Layer 4 of a small transformer language model trained on English Wikipedia (10 layers, counted from 0, width 64).
A neuron's activation on a vector x is GELU(weights . x + bias), where the dot is the dot product.
The model reads these tokens: " team" " would" " qu" "al" "if" "y" " with" "out" " play" "ing" " at" " " "l" "east" " one" " match" "," " some" "th" "ing" " that" " had" " h" "app" "en" "ed" " in" " several" " previous" " World" " Cup" "s"

The vector x that enters this layer's MLP at each token. A number n stands for (n - 500) times 0.0084.
0 " team": 545,501,484,195,579,559,569,456,302,335,403,565,738,507,565,457,504,541,471,404,498,557,532,509,489,646,374,447,559,693,464,425,504,560,512,344,481,482,519,523,426,377,532,496,459,465,308,455,488,624,657,512,505,347,374,512,530,568,550,420,626,628,368,826
1 " would": 580,566,420,227,566,477,603,406,389,415,557,529,442,465,644,445,516,565,608,519,487,562,520,547,533,307,496,532,462,388,486,573,524,636,565,495,468,392,382,533,537,384,477,274,427,572,388,599,539,626,455,511,412,310,584,316,544,427,473,474,533,648,438,870
2 " qu": 412,656,395,252,525,437,524,478,521,490,823,521,655,362,567,579,573,565,586,563,271,640,498,603,455,426,542,307,456,435,521,573,483,599,473,461,468,360,357,467,534,503,375,331,597,568,345,689,419,639,492,445,339,371,417,466,457,409,532,620,550,550,503,780
3 "al": 540,551,536,104,502,526,516,433,610,647,734,402,634,356,568,508,488,579,519,529,529,498,548,622,464,172,526,494,427,466,490,508,415,478,573,375,509,390,394,521,391,469,414,502,520,515,425,453,506,674,611,479,377,382,560,366,437,558,496,590,538,494,489,779
4 "if": 550,637,574,150,630,492,501,439,476,621,499,213,627,401,516,608,649,511,640,511,394,531,412,649,489,361,548,404,476,384,578,514,549,528,573,437,395,454,470,486,449,426,415,438,686,538,414,373,425,631,463,331,444,341,617,296,621,529,376,580,617,459,579,734
5 "y": 488,577,530,58,654,549,503,415,472,668,553,526,561,575,549,572,453,469,455,687,485,558,574,581,504,218,568,526,414,412,489,474,508,542,429,649,451,565,426,427,419,385,447,382,501,442,424,455,606,624,493,467,416,382,504,436,380,461,487,576,636,504,573,788
6 " with": 497,607,529,245,533,501,526,316,429,578,372,363,392,566,682,515,584,510,552,428,469,608,489,515,438,304,471,468,622,406,526,493,559,610,454,442,518,474,423,488,506,426,434,397,520,457,448,525,549,630,432,400,388,335,630,484,528,505,466,618,494,567,452,922
7 "out": 492,559,521,163,508,543,507,401,462,646,375,538,667,567,594,562,572,371,499,402,663,550,389,445,489,212,425,507,563,472,460,371,539,557,324,583,510,497,280,624,475,427,473,483,522,475,457,536,516,631,456,422,392,225,629,542,589,517,532,604,619,518,505,790
8 " play": 430,584,464,210,544,553,512,451,483,599,390,439,571,421,709,635,604,450,539,588,497,625,360,504,486,540,459,478,642,374,488,479,521,585,470,423,407,423,446,549,509,299,454,370,588,472,459,635,461,645,351,480,397,243,500,551,445,372,569,624,524,466,502,831
9 "ing": 526,448,574,163,532,574,488,449,537,543,444,470,513,397,598,581,618,488,495,599,547,464,491,474,479,290,499,543,477,409,434,480,565,614,365,485,548,469,308,614,401,403,469,487,562,465,477,491,427,649,376,566,353,268,512,454,500,433,559,638,650,475,495,855
10 " at": 587,593,558,275,474,504,531,462,472,353,380,370,427,459,477,473,597,448,592,501,559,523,633,460,470,365,494,553,529,324,502,546,562,452,592,640,498,455,281,520,535,406,440,363,573,535,413,531,532,635,422,489,396,288,566,508,515,497,435,599,468,661,422,915
11 " ": 481,579,448,287,509,442,470,478,463,464,581,461,613,564,500,640,521,490,467,471,393,530,550,472,448,536,570,497,455,286,509,584,499,379,544,538,459,419,387,532,468,547,241,433,564,520,396,538,617,629,589,477,344,335,492,526,495,448,515,489,599,541,491,927
12 "l": 526,541,515,204,501,440,529,514,479,469,581,506,752,408,389,441,461,564,511,550,578,514,544,379,523,399,518,489,600,276,476,475,378,355,566,530,426,500,262,593,494,424,325,456,509,566,361,423,673,626,563,628,444,389,608,558,455,564,448,611,532,485,582,827
13 "east": 542,553,535,241,565,653,438,364,400,502,619,473,671,442,703,556,622,533,399,506,369,609,474,458,455,427,526,563,710,244,424,411,470,464,574,529,381,557,366,572,457,346,403,472,527,453,514,408,427,595,543,458,448,246,615,445,488,503,410,564,620,612,487,842
14 " one": 476,494,508,272,493,592,531,455,423,483,534,355,518,469,673,635,462,545,485,593,462,590,444,520,524,518,473,523,619,192,527,671,558,633,548,361,426,441,367,468,477,387,390,459,469,417,409,571,469,601,485,511,498,276,471,411,387,317,500,569,696,565,568,880
15 " match": 429,554,487,260,539,528,624,554,503,457,500,501,655,332,713,571,518,418,454,631,559,698,455,456,455,495,458,565,554,446,442,500,468,547,523,466,329,396,434,590,579,260,455,372,524,404,404,576,493,605,345,451,353,225,565,438,478,452,577,603,625,521,637,822
16 ",": 409,452,508,324,514,408,515,428,514,537,562,435,506,537,614,475,457,539,540,478,366,631,533,410,613,491,490,529,554,205,456,485,489,587,458,539,572,439,524,544,479,406,442,369,475,455,423,481,679,605,533,480,328,329,509,485,542,525,396,500,505,473,541,974
17 " some": 527,470,429,271,518,551,474,361,502,511,563,502,502,482,639,535,501,451,576,537,502,625,545,510,547,310,463,547,622,280,547,488,601,641,412,322,523,431,513,477,544,523,388,405,487,418,355,581,559,579,469,372,447,344,523,357,433,369,550,567,712,468,542,914
18 "th": 548,485,460,145,537,526,460,330,582,460,579,584,569,559,602,477,490,587,576,622,403,581,390,393,488,265,610,563,588,329,497,513,613,517,395,453,482,499,523,544,557,336,371,371,406,389,477,486,445,602,490,502,525,468,464,445,454,490,502,525,733,446,609,855
19 "ing": 552,472,529,115,480,563,488,371,530,504,464,499,476,420,551,519,610,493,532,633,602,589,465,484,471,232,537,602,475,317,453,464,559,655,328,492,614,471,383,641,510,391,449,452,548,425,439,495,443,609,432,544,445,369,507,384,508,450,625,522,665,466,546,846
20 " that": 494,438,607,235,574,469,610,380,425,385,601,418,423,525,521,554,402,429,602,602,450,586,532,489,600,340,461,514,614,212,550,556,532,667,398,523,600,525,465,512,535,423,473,354,529,479,414,459,510,595,510,493,480,357,477,442,486,390,489,446,581,452,517,924
21 " had": 515,453,339,247,492,437,494,397,531,460,515,472,476,552,617,478,521,505,587,530,453,628,528,524,507,376,433,563,546,441,515,546,564,726,429,473,514,516,377,483,597,355,425,356,463,508,408,582,593,592,472,459,374,211,642,323,559,489,581,510,503,506,537,909
22 " h": 492,496,451,218,482,446,420,296,546,521,560,662,631,500,549,563,488,678,584,561,476,537,583,481,449,438,522,383,541,372,510,495,651,426,539,413,438,353,506,413,641,471,296,291,465,434,421,578,530,613,474,454,464,338,553,524,490,427,614,618,604,555,537,840
23 "app": 466,707,359,174,528,471,458,468,433,452,635,559,741,408,398,569,662,649,550,501,430,470,431,516,436,396,534,426,427,374,508,412,524,590,240,405,495,455,351,583,650,371,366,378,628,545,479,577,522,614,448,463,504,241,611,382,661,581,629,583,595,458,627,689
24 "en": 577,501,456,69,592,482,429,459,523,516,650,469,640,427,547,518,684,527,408,543,475,560,512,558,481,381,610,565,445,484,581,427,489,623,498,377,545,624,415,427,360,495,359,344,557,563,469,419,582,598,307,403,428,287,523,475,512,480,503,612,621,452,604,771
25 "ed": 545,514,583,77,487,498,421,370,465,617,577,413,492,430,488,593,636,591,515,607,527,530,606,491,511,342,493,557,403,443,522,462,565,650,454,340,537,484,379,552,478,393,491,379,494,545,482,468,467,610,423,518,342,293,561,362,504,551,616,559,501,546,514,836
26 " in": 550,510,590,266,546,523,525,374,453,482,451,400,432,619,446,573,560,514,492,439,596,580,649,477,487,317,477,533,491,266,623,480,438,424,589,533,469,531,456,517,519,474,429,397,540,495,412,493,616,594,468,452,412,262,508,457,582,477,400,555,477,573,415,949
27 " several": 522,565,521,290,471,563,496,392,508,508,549,421,488,509,653,564,448,428,491,500,527,620,565,434,526,463,464,555,519,178,558,553,582,607,452,388,467,423,449,524,453,403,450,508,553,401,381,580,535,586,438,426,473,285,500,385,449,379,552,603,633,508,490,952
28 " previous": 529,587,417,271,488,520,477,560,531,446,407,464,563,418,604,599,502,468,559,498,475,593,388,429,520,536,466,608,522,165,616,562,532,700,486,501,444,410,387,535,480,367,430,492,458,382,437,544,370,594,562,489,492,189,576,429,448,379,498,623,642,553,488,885
29 " World": 548,564,596,285,521,577,567,414,536,401,583,450,754,372,580,535,412,485,454,452,587,570,438,489,563,452,558,516,576,240,468,451,350,432,623,688,508,370,386,545,472,411,611,509,472,473,435,567,417,604,463,604,376,376,329,374,376,309,435,492,585,578,510,881
30 " Cup": 517,695,558,261,505,567,569,551,459,464,554,406,791,314,678,566,517,424,415,478,559,598,358,435,451,529,502,579,500,441,510,465,463,513,447,612,411,368,478,557,480,329,556,300,506,519,490,600,347,601,383,623,478,306,467,463,423,387,500,449,511,551,516,861
31 "s": 524,548,592,159,453,501,550,683,453,472,487,426,615,380,587,459,531,543,464,606,529,535,426,418,501,385,509,514,430,442,502,544,543,531,529,626,452,462,365,524,408,566,460,323,439,423,478,534,505,592,297,655,378,330,483,505,524,498,474,388,595,544,572,904

Each question shows the input weights of one neuron of the MLP. A number n stands for (n - 500) times 0.0038.

n203 (bias -0.071): 430,514,515,512,527,525,443,641,594,478,545,508,504,446,607,489,574,513,503,562,499,331,495,487,488,473,521,362,449,559,414,533,478,525,529,310,551,437,552,489,495,502,519,515,547,527,450,501,501,522,463,566,465,459,401,527,451,456,532,509,483,544,551,471
On which token does it fire most, and how strongly? 2 " qu", at about 2.6

n244 (bias -0.071): 587,382,492,552,560,471,585,484,463,556,460,531,429,555,433,487,550,531,502,541,450,468,593,469,497,534,450,559,500,480,447,483,538,449,487,487,527,443,493,599,448,460,458,470,638,509,453,539,535,480,606,426,600,539,474,556,504,546,495,482,519,470,411,513
On which three tokens does it fire most, strongest first? 0 " team", 26 " in", 11 " "

n15 (bias -0.028): 588,513,567,534,540,511,499,477,430,555,493,460,483,541,351,582,490,467,558,631,502,578,452,451,451,523,495,434,586,489,548,465,565,504,628,473,516,472,519,554,410,440,523,530,583,526,486,492,539,485,517,522,435,419,560,510,482,457,577,474,451,494,481,387
Its two highest activations, in order, are on tokens 4 "if", 8 " play"

n99 (bias -0.072): 500,375,462,524,618,624,437,526,587,533,478,569,480,516,506,519,313,564,420,624,425,500,411,484,550,428,513,470,522,485,496,490,479,397,548,461,481,524,471,455,415,539,455,531,559,459,489,363,568,456,528,435,507,570,506,643,544,513,626,549,469,453,532,473
On which token does it fire most? 5 "y"

n42 (bias -0.039): 528,482,509,515,489,572,589,489,444,552,559,496,533,472,495,473,521,435,535,393,415,482,388,409,470,525,562,490,522,472,479,570,431,502,626,384,485,436,503,477,518,526,630,454,608,445,373,530,551,466,526,513,616,467,506,548,554,560,583,568,473,420,556,437
On which token does it fire most? 4 "if"

n167 (bias -0.027): 558,455,449,581,510,424,504,401,530,484,474,478,538,475,496,575,446,541,494,573,442,450,486,384,420,499,567,447,617,480,443,542,563,484,545,440,457,474,566,471,467,459,471,529,604,431,499,588,481,457,587,546,541,557,499,528,471,440,517,508,562,491,415,474
On which token does it fire most? 22 " h"

n125 (bias -0.013): 489,450,566,539,467,484,416,509,411,531,529,470,336,519,532,486,573,446,632,519,519,497,500,618,499,509,496,595,400,509,476,528,545,531,479,459,461,465,606,606,505,459,523,397,454,472,470,516,539,402,558,477,574,498,484,399,508,524,490,460,589,434,550,500
On which token does it fire most, and how strongly? 17 " some", at about 1.5

n145 (bias -0.070): 492,537,447,534,622,488,500,472,454,419,463,444,432,460,562,430,515,527,554,514,545,437,528,585,570,475,546,475,593,532,472,559,427,566,439,451,595,459,539,483,570,499,507,446,584,460,485,488,442,486,483,664,526,445,414,580,462,466,543,486,485,462,577,492
On which token does it fire most? 20 " that"

n63 (bias -0.021): 492,539,570,461,488,561,500,518,526,404,423,554,423,506,493,459,530,415,532,514,475,530,429,608,458,587,594,548,488,491,418,505,485,524,503,511,503,446,486,442,474,483,593,653,469,443,498,579,509,506,591,437,605,461,535,457,465,529,491,539,366,475,490,454
On which token does it fire most? 28 " previous"

n227 (bias -0.034): 469,523,575,588,526,544,564,510,493,463,522,513,496,481,466,443,458,474,589,515,458,518,531,515,547,523,426,515,502,507,514,457,525,559,432,519,495,531,525,486,463,437,451,442,456,480,438,503,370,558,562,416,478,534,406,466,544,438,648,360,591,397,551,477
On which token does it fire most, and how strongly? 20 " that", at about 2.1

n61 (bias -0.029): 543,466,503,528,507,583,378,507,451,482,418,651,440,575,377,563,505,485,678,463,458,553,514,485,463,480,500,618,482,457,612,550,584,507,491,439,417,501,473,486,445,479,511,479,570,467,539,494,483,414,561,567,512,502,437,659,470,522,492,558,516,483,508,460
On which token does it fire most? 28 " previous"

n106 (bias -0.071): 374,402,524,539,575,501,396,564,658,384,435,516,507,416,484,513,479,465,515,495,443,460,561,397,634,464,579,422,557,566,516,413,443,595,493,485,450,533,529,447,459,499,538,670,620,472,525,481,462,466,446,558,598,478,457,542,640,427,467,511,649,429,504,473
On which token does it fire most? 9 "ing"

n228 (bias -0.013): 514,515,414,552,451,430,500,487,478,465,471,522,528,447,393,473,552,573,545,514,422,463,629,409,443,487,511,499,525,550,558,603,503,458,543,493,530,456,473,466,492,562,475,404,559,369,489,491,583,492,553,522,462,574,522,585,513,453,461,504,518,490,444,465
On which token does it fire most, and how strongly? 22 " h", at about 1.2

n84 (bias -0.056): 393,520,598,572,527,458,445,530,562,432,517,602,523,609,563,488,563,396,482,543,507,452,478,465,517,570,532,409,466,507,471,599,470,548,448,486,543,500,596,467,458,488,446,514,406,474,516,423,518,492,584,482,372,496,428,463,513,487,500,384,418,568,548,516
On which three tokens does it fire most, strongest first? 16 ",", 11 " ", 0 " team"

n175 (bias 0.014): 471,487,442,507,424,451,501,438,539,474,487,539,493,521,472,498,543,585,550,540,512,527,549,495,485,472,547,531,500,502,492,582,542,444,572,554,514,483,500,511,463,586,460,481,555,470,472,529,503,418,559,510,450,495,518,515,574,509,420,512,472,560,421,468
On which token does it fire most? 10 " at"

n18 (bias -0.005): 484,501,598,507,485,590,595,516,538,455,479,553,505,444,460,496,490,497,522,517,424,489,526,510,510,532,464,442,496,585,521,445,532,612,567,465,479,532,411,572,479,426,525,458,487,464,539,483,473,606,511,511,426,463,500,488,446,482,543,467,497,412,548,461
On which token does it fire most, and how strongly? 15 " match", at about 2

n189 (bias -0.070): 443,493,487,564,528,500,548,460,495,469,393,469,420,541,463,569,559,542,449,518,439,608,657,477,434,490,342,499,510,512,503,345,524,500,554,523,527,419,515,601,555,587,494,467,547,470,404,549,503,483,506,422,588,536,660,547,568,428,605,540,451,487,484,469
On which token does it fire most? 6 " with"

n67 (bias -0.019): 539,486,508,504,482,470,514,533,599,553,451,554,429,595,625,362,434,462,440,562,414,473,517,471,506,501,443,517,492,526,652,494,539,455,493,503,481,569,526,454,458,578,500,602,515,519,415,392,551,531,562,328,453,477,515,512,582,512,566,464,462,494,568,486
On which token does it fire most? 21 " had"

n212 (bias -0.056): 415,494,590,495,469,476,570,464,577,468,508,469,422,551,496,464,422,467,562,551,500,501,432,572,557,534,581,484,392,535,544,477,552,588,584,554,481,602,619,431,495,445,569,469,525,570,413,466,472,515,482,477,498,470,469,465,499,573,515,502,394,528,562,469
On which three tokens does it fire most, strongest first? 4 "if", 20 " that", 5 "y"

n233 (bias -0.086): 447,444,545,521,488,404,514,419,496,520,526,648,482,453,566,542,454,549,495,482,456,423,565,499,574,467,590,632,516,547,527,473,532,501,496,429,521,510,499,514,452,488,447,410,464,600,420,426,491,550,523,490,583,537,475,594,424,481,639,529,511,386,517,446
On which three tokens does it fire most, strongest first? 22 " h", 18 "th", 24 "en"

n236 (bias -0.113): 457,473,405,521,397,522,421,478,363,446,479,601,483,457,559,488,690,610,441,459,388,479,463,650,667,546,654,450,633,527,388,524,460,540,552,458,505,460,464,508,387,527,476,441,562,522,595,561,481,469,528,539,509,514,485,615,445,478,518,473,521,454,513,448
Its two highest activations, in order, are on tokens 2 " qu", 13 "east"

n9 (bias -0.011): 477,506,550,504,502,476,546,585,544,477,519,506,491,511,539,472,534,474,450,507,493,439,448,465,621,486,411,481,509,484,592,434,531,532,481,517,540,568,518,503,428,438,537,533,498,499,560,493,470,611,438,535,468,442,510,478,526,567,508,459,497,539,468,441
On which token does it fire most? 31 "s"

n248 (bias -0.029): 456,445,437,514,513,515,544,455,485,477,475,461,492,597,447,470,458,482,516,477,474,530,440,445,586,542,553,580,510,536,482,473,439,517,567,581,528,484,611,522,563,507,536,521,516,423,446,525,437,424,493,445,585,526,420,474,489,500,483,452,502,536,508,499
On which token does it fire most, and how strongly? 29 " World", at about 0.34

n93 (bias -0.028): 588,500,496,462,553,467,550,498,522,478,442,553,500,511,370,402,442,660,455,488,510,383,426,394,516,487,563,508,465,598,558,502,431,378,446,586,540,507,561,504,546,538,468,507,572,496,528,447,409,626,468,503,582,532,403,618,565,498,626,535,531,457,609,426
On which token does it fire most? 23 "app"

n220 (bias -0.038): 510,475,640,459,488,510,483,528,547,531,497,485,449,601,537,459,515,432,532,541,490,470,451,532,567,525,513,496,485,501,414,407,488,498,529,526,485,586,498,529,478,415,586,545,475,595,528,467,474,553,466,531,516,447,494,520,513,534,477,540,467,543,571,465
On which token does it fire most? 7 "out"

n199 (bias -0.038): 536,425,512,506,455,468,424,448,549,558,507,443,492,558,420,393,561,501,384,469,486,396,471,553,476,506,517,463,592,566,583,515,451,511,663,439,470,603,516,436,325,453,590,502,548,540,549,515,578,553,464,477,529,522,529,562,559,490,519,416,540,517,505,445
On which token does it fire most, and how strongly? 24 "en", at about 1.3

n26 (bias -0.048): 597,471,521,549,417,367,455,482,456,492,471,585,519,537,433,513,396,680,483,521,493,572,515,508,448,588,563,389,617,493,648,524,481,413,525,450,431,453,449,597,450,501,522,406,542,412,524,545,501,530,572,504,575,556,467,603,413,446,524,520,443,422,462,438
On which token does it fire most, and how strongly? 22 " h", at about 1.8

n143 (bias -0.049): 485,450,549,524,489,459,504,530,529,449,442,492,488,547,541,548,540,462,480,445,509,469,468,573,546,621,413,429,449,514,534,469,602,555,451,612,537,529,560,491,575,511,458,486,462,524,436,516,482,516,482,460,430,562,455,497,440,494,424,440,413,539,597,508
On which token does it fire most, and how strongly? 16 ",", at about 0.18

n116 (bias -0.026): 427,393,569,530,575,446,471,533,544,518,434,516,403,514,456,495,606,412,484,492,551,424,439,479,565,509,493,476,584,476,397,531,498,514,480,439,545,478,513,507,482,488,458,558,476,504,507,488,506,560,636,494,573,490,505,491,538,536,567,564,485,429,389,538
Its two highest activations, in order, are on tokens 9 "ing", 7 "out"

n207 (bias -0.097): 479,408,556,503,314,520,451,564,460,429,495,476,454,414,514,521,477,544,488,419,555,457,527,519,517,539,426,445,621,524,491,544,598,573,461,534,496,490,514,625,422,623,588,501,540,407,512,342,478,535,494,512,541,632,478,403,573,578,502,454,457,487,598,502
On which token does it fire most? 31 "s"

n187 (bias -0.111): 370,452,521,515,375,603,490,463,483,467,536,674,455,437,493,507,503,572,560,557,418,458,388,417,498,538,498,610,498,508,668,389,508,408,531,451,555,553,591,596,505,507,550,575,550,568,441,413,439,436,461,431,404,529,428,671,464,644,532,375,549,489,563,460
On which token does it fire most? 18 "th"

n55 (bias -0.061): 412,428,575,462,513,596,533,556,610,474,461,428,496,513,589,444,530,535,448,591,441,450,486,492,431,500,490,449,523,648,469,482,525,457,450,485,474,551,566,484,490,621,420,481,430,483,533,555,485,517,448,404,403,589,434,483,586,632,508,415,468,488,584,512
On which token does it fire most, and how strongly? 31 "s", at about 1.7

n209 (bias -0.051): 445,479,514,441,507,465,582,515,620,429,410,446,501,564,523,548,475,436,460,586,434,451,550,539,547,539,486,387,489,569,535,541,517,515,554,630,545,474,548,557,427,520,569,535,415,464,464,517,472,536,559,538,530,476,590,572,427,465,476,488,492,449,484,488
On which token does it fire most, and how strongly? 5 "y", at about 0.44

n89 (bias -0.050): 464,468,477,536,460,538,337,509,536,481,444,649,517,580,535,451,430,620,563,511,558,423,519,505,472,544,482,442,502,560,478,449,558,470,502,492,615,389,560,468,534,531,540,566,447,501,492,496,421,458,431,462,437,452,499,516,602,479,455,517,483,605,469,500
On which token does it fire most? 22 " h"

n79 (bias -0.099): 506,552,524,519,355,543,512,511,493,534,513,520,518,495,409,499,452,494,602,343,472,519,562,522,461,560,533,423,500,504,619,600,489,571,488,527,378,461,575,516,444,489,598,447,559,487,401,618,474,431,433,397,588,536,495,544,513,583,485,438,494,418,481,467
On which token does it fire most? 2 " qu"

n90 (bias -0.059): 447,511,468,470,624,466,535,436,420,544,438,598,417,641,437,481,494,544,442,461,495,472,453,456,467,569,360,468,506,562,532,613,553,518,587,477,556,452,545,514,399,524,578,600,451,430,523,429,395,521,537,452,560,525,495,588,410,433,608,570,499,488,558,491
On which token does it fire most? 0 " team"

n174 (bias 0.005): 459,416,495,541,480,551,431,472,520,441,471,493,577,487,548,460,455,601,428,622,526,467,472,586,532,479,536,432,503,552,444,435,395,563,411,455,506,502,596,490,539,483,491,538,423,540,523,472,446,481,451,524,519,530,475,546,466,505,474,471,502,380,544,499
On which token does it fire most, and how strongly? 18 "th", at about 0.62

n137 (bias -0.042): 517,427,509,562,493,446,505,579,461,589,443,470,431,555,393,568,550,412,564,405,389,445,540,453,430,577,528,338,458,518,422,562,501,539,550,517,474,557,486,487,427,564,423,508,493,558,517,473,515,475,600,408,460,484,543,562,499,599,517,600,552,475,556,490
On which token does it fire most, and how strongly? 11 " ", at about 1.1

n48 (bias -0.073): 611,449,548,487,474,391,506,574,525,444,394,557,451,523,406,459,383,449,527,629,419,476,701,548,446,460,532,423,555,481,518,478,538,508,549,443,470,648,505,520,398,570,512,467,617,466,505,502,506,527,531,593,381,492,483,496,504,507,537,556,409,517,539,454
On which token does it fire most, and how strongly? 10 " at", at about 1

n111 (bias -0.119): 385,524,579,555,521,656,439,562,426,414,473,448,475,475,543,549,458,544,559,571,498,418,462,575,626,481,516,357,441,489,454,368,434,440,364,377,507,563,497,566,551,560,523,541,542,550,575,534,466,542,462,521,516,515,482,475,520,600,556,428,506,502,572,457
On which token does it fire most, and how strongly? 23 "app", at about 1.9